Layer 3 of a small transformer language model trained on English Wikipedia (8 layers, counted from 0, width 96).
A neuron adds its activation times its output weights to the MLP's output. To switch it off is to set its activation to zero at one token and run the rest of the model.

Output weights of the MLP neurons that the questions are about. A number n stands for n times 0.0044.
n20: -14 -8 22 -25 31 11 -39 7 -18 -13 -14 15 -2 8 -22 23 14 24 20 -20 18 -4 28 27 -18 -48 -36 3 38 -6 33 -3 3 5 -40 48 -11 -16 25 -28 -3 20 24 -18 3 -18 -5 -37 29 -28 15 -2 6 27 1 -50 16 -12 21 -14 -26 -7 -23 -27 -4 -21 -18 -20 -1 -10 8 5 -10 -9 32 16 25 -20 -6 -35 -32 4 7 42 -6 -23 1 -31 -12 -30 14 17 -3 30 28 7
n25: -48 32 0 -4 -42 -50 8 -28 -50 31 17 3 -11 -10 -3 35 30 -34 -19 15 -17 4 6 -6 -5 -9 12 -32 -22 10 -50 20 -7 -13 -12 23 14 10 -11 -10 -50 -24 -15 -21 -19 -20 16 -17 -22 13 1 30 10 -5 -32 -8 24 -40 9 -3 21 14 -18 -17 -22 14 -33 -33 -15 -3 -7 -21 -11 -29 -32 -3 21 26 -6 -40 -12 -3 -4 9 -40 14 10 18 19 18 -12 20 10 -11 -22 -7
n27: 7 2 -42 -20 27 -10 3 -27 -1 -1 -20 10 -28 -24 -27 -44 -11 -47 27 -48 -10 -5 -15 -8 -7 -17 22 -25 18 29 26 -18 12 -33 -20 29 7 13 -4 -44 43 38 -55 42 -11 31 -10 12 -49 25 13 -17 2 -4 -37 -20 -14 -15 -6 -8 0 -7 4 22 4 -24 -55 30 -1 -20 53 -18 1 -31 18 -14 15 14 8 27 -42 -15 -8 -8 -3 17 6 -13 -35 9 23 10 26 27 -28 4
n38: -5 45 8 15 6 22 11 52 -2 21 2 -3 2 -32 -14 35 32 -10 25 -1 -15 -20 -3 -10 -49 5 10 -10 59 21 -52 20 43 30 -19 21 -12 22 5 -14 2 -6 17 2 10 6 -8 -11 -38 12 -32 2 -5 -10 -8 -5 -22 3 -4 -7 -34 -4 21 26 22 -33 18 33 11 5 -3 -9 25 7 -1 -49 -26 -26 -1 13 -53 18 -7 36 -43 32 -18 -6 1 1 53 -18 6 7 -44 -10
n80: -29 14 -22 19 -57 -26 -19 -10 22 28 -4 7 -36 -20 2 -10 3 -14 -27 18 -26 -31 -1 22 1 20 2 20 -59 16 -17 -31 -10 7 10 17 1 -16 33 -20 10 19 4 9 57 17 11 11 -1 -17 15 37 -31 33 -5 21 48 3 -13 -22 18 -40 -6 10 -35 75 -10 3 33 20 -22 -8 12 6 -4 -12 -22 -6 -20 -16 -14 -1 3 1 -43 -15 12 28 20 9 -23 -11 -11 -9 8 37
n142: -9 -11 -32 11 -59 -30 -2 9 27 30 -17 30 0 -46 -8 1 -5 -1 -17 -4 29 28 -16 -17 32 -37 34 5 -3 25 16 25 26 8 10 19 -36 11 -25 13 -18 -25 -4 -6 -24 47 22 23 7 38 31 32 -3 -2 -20 40 38 13 13 26 7 43 13 -3 -16 4 10 -28 9 -36 -41 26 -5 -2 3 -11 -2 -43 -15 23 31 3 51 -21 -32 9 -2 7 -4 6 -18 24 -2 8 23 1
n166: 36 -5 8 1 27 0 -23 -24 -38 -9 19 24 -11 -22 -17 1 -2 19 -31 -8 -21 4 10 16 0 -10 36 -5 12 -8 28 -20 -1 28 10 -7 -60 -72 -21 8 -26 2 -55 -21 -39 10 -16 -5 -9 -1 -25 -17 24 17 -22 -16 -22 24 10 -30 -33 -37 11 5 1 -12 22 41 -23 -24 -15 -1 13 -27 19 -35 1 -38 -23 17 18 -18 5 -1 15 -6 2 1 2 -15 -9 30 24 22 6 -33
n201: -52 18 32 -20 -4 7 19 21 31 -17 -1 -44 -12 19 11 3 -4 67 -23 -18 17 -25 6 16 -5 -4 -25 -36 -15 20 17 33 -41 20 0 4 37 9 8 1 -43 -29 22 -19 -3 -14 7 -8 -49 -1 -1 7 22 -10 16 -24 8 -10 22 4 42 29 9 -35 17 -19 26 17 -9 1 -52 -24 -5 8 31 12 44 -10 -22 -24 -16 -8 -15 -6 -30 -11 -43 23 6 18 45 17 3 10 0 3
n209: -22 17 -20 6 12 -8 -69 6 35 0 -28 6 31 50 -14 -42 3 -23 13 16 -17 3 25 -72 13 35 -3 28 14 6 31 20 -5 -19 22 -15 18 5 -16 -9 10 20 24 23 14 4 6 -6 -3 -15 -32 -5 3 -13 -8 -8 24 18 -3 1 -3 9 -5 -4 14 32 -9 -13 11 -9 3 26 -32 -15 -8 11 9 -22 -37 24 3 14 -33 -39 10 0 59 22 -1 -3 5 -22 2 -13 19 -7
n220: -20 19 43 27 16 -8 -40 22 2 9 -1 17 -13 43 -39 14 -32 -17 -10 32 -1 23 8 -32 7 -1 20 0 9 6 3 -12 11 28 -24 7 -4 16 -19 33 -24 -24 -27 10 8 -30 24 -31 20 -47 -22 -3 4 -17 -30 -35 -7 -12 -27 -19 10 7 -22 -6 8 -3 5 27 9 -38 -11 -9 -39 -9 25 -4 -36 18 17 -3 26 -29 -12 -13 26 -2 15 56 6 17 8 34 -3 7 -3 -35
n226: 16 -35 2 -51 -8 -20 6 -40 -2 -30 5 3 -10 -9 11 -8 -4 34 7 8 23 7 21 13 -16 -38 15 -11 32 -1 -31 -6 -20 -20 41 -37 -19 -47 8 15 -22 32 -16 -5 -20 22 -7 4 20 -16 15 -26 -24 53 -13 18 -19 -5 5 49 3 -2 -2 -27 15 47 -5 -7 -38 6 20 33 30 20 12 -34 0 -45 26 39 33 -25 44 -42 -49 -32 -12 -13 -43 -7 4 7 -29 -31 44 -14
n292: -2 -26 23 -48 -5 2 13 19 11 1 7 5 1 41 19 25 2 12 27 -37 4 -5 -2 3 8 -12 36 4 -4 30 -10 6 -11 4 20 48 7 -13 70 7 -4 -31 -34 -15 -36 -37 11 38 15 2 10 -11 3 -20 -7 -22 33 14 -24 -14 18 0 -35 -36 12 -20 -29 70 11 -43 48 -7 -33 -8 -6 49 -1 43 -33 -1 3 37 24 -6 -28 -25 -3 -23 22 0 -13 -21 -1 19 19 -27
n295: 13 -8 13 42 24 3 10 6 -6 10 9 -1 -17 10 -5 -2 11 13 30 -14 -13 -66 -19 41 38 6 10 12 -12 -11 31 -19 -16 5 44 -24 32 -4 -21 -3 20 -21 -66 -7 -15 3 -32 -43 17 18 12 3 -2 -27 17 -25 27 27 25 16 20 7 -28 -31 3 -1 -24 1 21 -34 2 0 -9 -49 49 16 -34 3 -18 -3 13 58 -1 -2 61 -8 20 22 6 -13 25 14 -4 -32 -7 17
n321: -33 17 27 1 -36 7 3 -13 -34 10 33 -23 -22 37 -1 -5 -30 -20 7 -13 12 -4 12 23 -94 -28 -20 -19 16 20 -41 3 -15 68 14 -7 -20 2 -28 -30 28 17 33 10 6 14 7 11 -16 27 11 -28 -5 29 -7 13 -16 46 -16 59 6 -14 -13 3 -23 7 -28 17 -17 -16 -12 -55 19 -23 -19 5 14 -28 -9 29 -20 27 -21 -12 28 -18 6 32 4 11 2 22 -48 9 7 -13
n332: -27 -4 10 6 -4 7 27 4 17 52 -16 12 -34 -11 -46 15 -13 -25 -57 -25 14 10 12 -9 2 -14 10 -4 -34 -10 -5 4 -24 -1 -29 -11 11 -13 -20 -20 -21 4 29 5 3 4 5 18 5 11 -14 -18 -18 18 7 32 3 13 -9 5 14 2 24 16 20 11 -4 -2 -20 25 7 -36 6 15 18 -7 32 22 4 29 -19 44 -2 -8 -46 -15 38 -25 21 -10 -37 10 18 23 17 -11
n353: -10 -20 -1 8 9 -1 -23 14 40 -21 -23 49 -39 6 -26 -34 18 -29 -18 -1 21 30 41 29 31 -17 -3 28 14 -6 11 19 -34 -5 10 -15 -6 15 4 -6 -33 27 21 32 14 24 16 20 -3 32 8 6 4 3 9 28 49 -3 -15 -29 32 32 17 -2 10 -7 -21 5 6 18 18 22 -21 31 6 -11 18 5 1 42 -28 5 -31 24 -42 12 -5 -10 -3 -17 18 -20 -25 0 22 4

Each question names a token from some text and the token that comes next. It shows the activations a of the neurons there, in the order above. A number n stands for n times 0.31.

Then comes g, the gradient of the next token's log-probability with respect to the MLP's output, scaled to length 1. A neuron's effect is roughly proportional to its activation times (output weights . g). A number n stands for n times 0.0049.

"air", then " of"
a: 4 0 0 0 -7 0 0 0 -1 4 0 0 1 0 15 0
g: 24 -28 16 14 7 -25 -15 11 -29 -3 -9 -9 -29 -22 7 7 25 9 -22 -17 -8 5 21 -7 -8 -3 -31 19 42 18 -7 -26 -60 -3 3 13 -8 -8 -6 3 12 8 -5 19 -19 -29 -3 -4 28 32 -8 5 -7 -31 -8 -29 0 -16 -1 -5 32 -5 10 5 -42 2 8 11 -13 -41 -12 -2 6 -11 2 13 -1 -3 -24 -44 30 -7 0 37 -19 -17 -15 2 -3 -13 8 -21 26 -10 81 -31
Switching off which neuron hurts the next token most? n20

"tion", then "s"
a: 0 -1 0 0 0 0 -12 0 0 0 -7 0 -5 0 -1 15
g: -4 35 0 -24 15 -21 26 -1 21 -3 2 -11 -6 7 -8 -11 27 -10 44 21 -40 -32 -13 24 -37 -22 14 3 43 -5 -4 -12 -19 -4 -23 5 42 -24 16 6 11 -22 4 1 3 -13 7 36 -37 16 -15 23 29 -15 -1 11 -47 3 -30 -6 -12 -1 -27 -12 -21 -17 1 -23 -4 25 3 -60 -2 -12 14 -21 -44 9 -2 -9 -6 -15 -2 -7 -4 -2 1 13 13 -48 -28 25 -1 -12 -23 11
Which neuron, switched off, raises the next token's probability most? n353

",", then " called"
a: 3 0 -35 -2 0 7 0 1 23 1 0 0 -1 2 0 0
g: -12 48 42 1 -16 -13 -5 30 7 -19 -6 23 -12 -30 6 21 -5 11 -83 -10 -18 0 -12 -8 15 1 -37 15 -20 -18 7 1 -33 -15 53 -15 11 -24 -4 -14 34 -31 -14 -16 9 19 -10 -14 -12 12 -15 1 43 31 -14 30 44 -12 16 -19 -40 -7 4 -7 -7 8 -12 -18 -26 10 2 25 -13 -14 29 -17 12 6 2 -15 8 13 0 11 6 -4 5 -8 14 -15 -27 -12 5 -2 8 1
Switching off which neuron hurts the next token most? n27

" A", then "ha"
a: 0 0 0 -1 -1 0 1 16 -2 0 -1 0 0 0 0 0
g: -21 1 22 -20 -44 38 4 -27 -19 -15 25 8 7 25 36 -1 -49 -14 -11 -32 35 -5 34 5 -6 13 0 -5 5 -2 2 21 -34 8 0 -4 26 12 1 -7 10 23 -2 22 14 22 28 24 21 29 16 -5 17 -37 10 12 -33 0 0 -34 23 35 30 -7 14 7 -10 25 1 7 -1 -34 -29 -5 18 16 12 5 -30 15 -40 -2 23 -11 3 -42 12 17 7 12 -1 -31 -6 -28 -19 24
Switching off which neuron hurts the next token most? n201

"\n", then "K"
a: 0 0 -1 -3 0 1 3 -1 0 0 0 -12 -47 0 -3 0
g: -5 8 0 21 -21 5 -21 15 -2 -2 -2 -2 7 2 23 32 -3 -11 12 7 -2 26 0 11 24 -10 8 -5 57 -9 25 28 -35 -8 2 5 19 -33 19 1 -1 -55 28 -8 17 -4 -3 19 6 -31 13 24 -17 0 -14 -3 28 17 -42 -38 14 -16 -19 -16 -5 33 -53 19 -30 9 -27 3 52 2 -29 -10 7 12 6 -9 -56 7 -13 15 2 -17 27 -18 1 -19 -10 -19 -9 4 19 23
Switching off which neuron hurts the next token most? n295

" also", then " was"
a: 4 0 -1 0 1 0 0 0 5 -4 1 12 0 0 -4 0
g: 22 -11 4 -22 -23 -15 2 12 -8 14 18 14 29 11 -4 66 -15 18 -18 -25 -10 0 -12 22 -3 -7 4 -20 -59 -12 -6 -12 -1 5 34 5 10 -4 -13 36 -33 -8 8 -24 22 11 5 13 17 11 -13 -9 5 -30 -16 2 -30 18 -16 -27 -32 -3 10 -23 -58 -9 -17 3 -10 11 15 -26 36 -25 11 5 15 -2 -10 -18 11 13 -6 -11 -5 6 -9 -58 19 -2 6 -31 10 2 -48 23
Which two neurons, each switched off alone, lower its probability most, in order? n292, n220

"me", then "o"
a: 2 -16 0 1 -1 0 -1 -1 0 0 0 0 0 0 0 0
g: -3 -35 -14 16 -19 -8 6 -9 11 11 7 1 -21 22 -35 -2 -64 37 32 -14 13 1 -6 -3 -17 -10 -6 2 -25 -1 -20 7 25 19 -17 -5 -13 42 39 17 -12 -6 -1 -4 -7 6 -18 24 12 -12 13 -14 29 19 -19 6 6 38 11 9 -14 5 -15 20 -12 32 17 0 24 17 -32 -23 -3 56 -12 -16 0 2 -2 34 48 -41 5 11 12 -1 -14 -3 8 -4 -13 12 36 0 -48 -20
Switching off which neuron hurts the next token most? n25

"br", then "ough"
a: -20 4 1 0 -12 2 3 0 1 -13 0 0 0 -1 0 -6
g: 32 4 -29 -2 -10 24 13 20 -8 -15 4 18 -3 -5 12 -13 -15 -5 -25 0 -17 -19 63 -18 8 -59 28 6 30 2 22 -1 -21 -4 21 -14 7 -26 -3 37 14 -34 2 4 -20 -5 -5 24 -6 33 19 14 42 5 -31 51 4 -16 -46 8 13 18 -7 22 -13 -12 21 -14 -25 16 -31 -19 29 -6 -7 28 -2 -7 24 -5 18 -9 19 -15 34 -11 -1 -4 -9 -21 0 16 -10 -4 -35 2
Which two neurons, each switched off alone, lower its probability most, in order? n20, n80

"r", then " at"
a: 0 0 0 0 -6 -1 1 1 0 0 0 0 -1 0 4 9
g: 19 13 -8 53 8 1 28 -5 19 -12 29 -19 25 -18 12 29 12 9 8 5 27 40 -23 11 15 -4 -9 -13 43 36 9 -17 18 -6 -14 0 -23 29 3 -8 15 -36 -5 -10 -15 37 21 -35 28 -4 -12 -18 24 -16 48 21 -31 -22 -33 6 3 13 -17 8 -10 -20 4 25 23 10 6 -1 -7 1 22 26 9 1 -15 -6 41 -22 19 -14 9 -24 -11 1 5 -19 14 -1 55 7 20 22
Switching off which neuron hurts the next token most? n80

"n", then "en"
a: -2 0 0 0 -5 -1 -1 0 0 0 0 0 0 0 11 0
g: -13 -56 7 19 -49 -2 -12 50 -5 24 -40 -12 0 1 -32 12 4 -6 4 -28 31 14 5 8 8 6 7 -17 -37 -6 -11 -6 -13 17 -17 13 -8 64 -6 -4 -42 -3 -14 0 12 2 12 -5 22 -4 4 3 -26 33 5 5 -42 0 -4 -27 8 0 -34 -16 5 -24 -36 27 -2 20 -10 11 -5 25 -24 17 2 -2 12 11 24 4 4 12 -32 44 10 -22 -5 -33 22 -12 13 -21 7 -7
Switching off which neuron hurts the next token most? n332

"lin", then " Comp"
a: 0 1 1 0 -20 0 0 -3 5 -5 -1 0 0 -1 2 8
g: -5 -33 -16 1 -2 9 -27 22 -9 6 -4 -8 5 -13 -8 -7 -8 8 -5 12 5 8 -17 -15 0 -1 1 19 -29 31 -4 0 41 10 -16 5 -15 14 22 2 17 -6 -38 -22 8 2 -26 1 14 6 11 -14 -28 34 -7 9 85 9 -14 -16 6 12 1 -18 -2 -22 -19 18 34 -40 7 27 6 26 27 25 -3 -1 1 -42 67 18 -13 -14 21 -5 20 -9 -11 -20 14 -18 -14 4 33 40
Which neuron, switched off, raises the next token's probability most? n80

" and", then " director"
a: 0 0 -4 13 -1 7 1 0 -2 1 1 0 -1 0 0 -1
g: 27 10 -9 2 -12 -2 -1 22 -3 4 24 42 13 -8 -11 -17 19 -15 -19 -39 -32 -7 -18 10 -33 8 -21 -18 -22 24 -2 0 -11 4 -10 -7 -42 36 -20 -1 4 1 31 -1 -15 -9 -42 65 25 18 -13 7 15 -8 13 -18 2 -32 -23 -16 -4 -31 -11 -14 16 -14 -26 4 47 -3 9 -8 16 -32 29 -6 -25 11 5 -7 19 -21 -11 3 -18 13 -27 -6 0 -9 21 0 45 2 18 50
Switching off which neuron hurts the next token most? n38

"82", then "4"
a: -2 -4 -3 0 0 0 -1 0 0 0 -4 0 0 0 6 0
g: 8 -30 12 26 4 -3 12 -9 9 -10 12 52 24 12 9 12 -23 -2 27 17 -7 -19 -5 1 23 18 1 7 -6 3 -2 -8 -9 -5 -38 -1 36 49 1 4 17 -1 2 -4 12 7 45 -15 23 14 2 -23 21 50 -10 38 -19 9 -28 -43 -17 -9 -23 11 46 -20 56 -9 20 0 9 -39 -8 7 -21 -9 15 -4 8 29 -14 1 -9 -8 -2 -34 9 22 18 -5 -19 -4 -13 -6 -35 -32
Switching off which neuron hurts the next token most? n226

"er", then "ch"
a: 0 0 0 0 0 0 -1 0 1 0 0 0 0 -1 -15 0
g: 31 -2 -17 49 -1 4 -24 20 -9 -36 5 -25 26 2 -21 -16 2 -14 13 -23 -14 13 -16 -2 32 -12 -15 19 4 -23 -26 10 -28 -20 -1 -11 -32 10 2 -27 10 16 -15 19 14 -31 21 -18 17 -14 -5 -27 50 3 15 30 -23 -7 -3 -16 -27 -4 21 -61 -10 -12 11 24 -17 15 15 16 0 -12 18 31 30 5 0 -41 0 55 -15 1 -22 -10 11 20 -7 -23 -13 2 2 9 -34 -9
Switching off which neuron hurts the next token most? n332

"d", then " Division"
a: 0 0 0 -1 0 0 0 0 -1 1 0 2 0 0 -1 8
g: 16 -19 -20 3 20 -23 -1 -8 1 3 26 -26 14 20 11 26 -6 18 48 -20 2 19 1 -32 -47 -43 -7 2 -12 16 -28 -15 15 -5 -30 10 -36 20 -5 14 -40 2 14 -34 0 -4 22 -1 -13 9 4 -10 -13 -2 -47 -8 19 22 -11 1 -8 -13 52 -11 -5 1 24 5 21 -1 32 -17 2 13 -11 -30 -1 16 -11 17 49 -11 10 1 -2 25 14 -41 11 -5 -13 14 52 20 22 14
Which neuron, switched off, raises the next token's probability most? n353

"ed", then " to"
a: 1 0 1 0 1 0 2 0 4 8 0 1 0 0 -11 8
g: -13 41 17 -36 -29 9 -10 27 -2 15 4 9 5 1 -42 10 -35 -9 -6 1 32 0 7 34 -4 -17 -14 -11 -43 -24 -5 -2 6 8 -9 8 9 20 -1 9 -55 -1 -9 -18 -11 25 -31 -42 8 -40 -8 -1 4 20 -19 -31 -44 0 -9 19 1 -23 0 5 13 6 9 36 18 -19 -34 -9 20 -8 5 -24 23 -10 0 25 -22 -16 7 -1 -3 25 -34 6 23 29 -1 -4 -47 19 18 27
Switching off which neuron hurts the next token most? n220

"j", then "ee"
a: 0 8 -2 0 -1 0 -1 1 0 -9 -1 0 0 0 7 0
g: 2 -25 26 22 -40 29 21 28 -12 13 18 -14 -16 16 -3 34 18 -22 -2 -1 -15 4 -2 7 -6 12 -11 2 -39 64 4 -11 22 -12 19 -4 -22 55 0 4 -9 -49 1 12 -16 -2 1 -1 -37 -15 4 -10 -10 -3 -18 -14 -27 -15 8 62 7 -4 2 2 3 -2 23 -52 0 -42 -4 -6 -14 -41 -2 27 4 5 32 -16 -12 0 -10 -5 -2 -15 3 14 14 14 -20 -3 20 -11 -4 30
Which neuron, switched off, raises the next token's probability most? n220

"qua", then "l"
a: -1 0 -1 0 0 1 0 1 0 -2 -8 0 0 0 0 0
g: 1 7 -12 -35 -24 2 14 -2 9 8 -21 -33 22 14 -37 -57 -39 -6 -26 10 -21 -5 -20 -15 -9 4 -4 4 -14 13 9 2 10 -4 -10 -19 33 3 -6 36 -6 -50 -22 -2 9 15 -25 15 -40 -15 32 -14 13 -33 -7 17 -28 21 -37 6 27 2 -1 4 -34 -5 8 9 -9 -27 3 -57 -4 -1 -6 -31 -1 -4 13 7 11 1 -20 3 55 5 -28 27 -3 27 2 -7 14 -4 -20 8
Which neuron, switched off, raises the next token's probability most? n220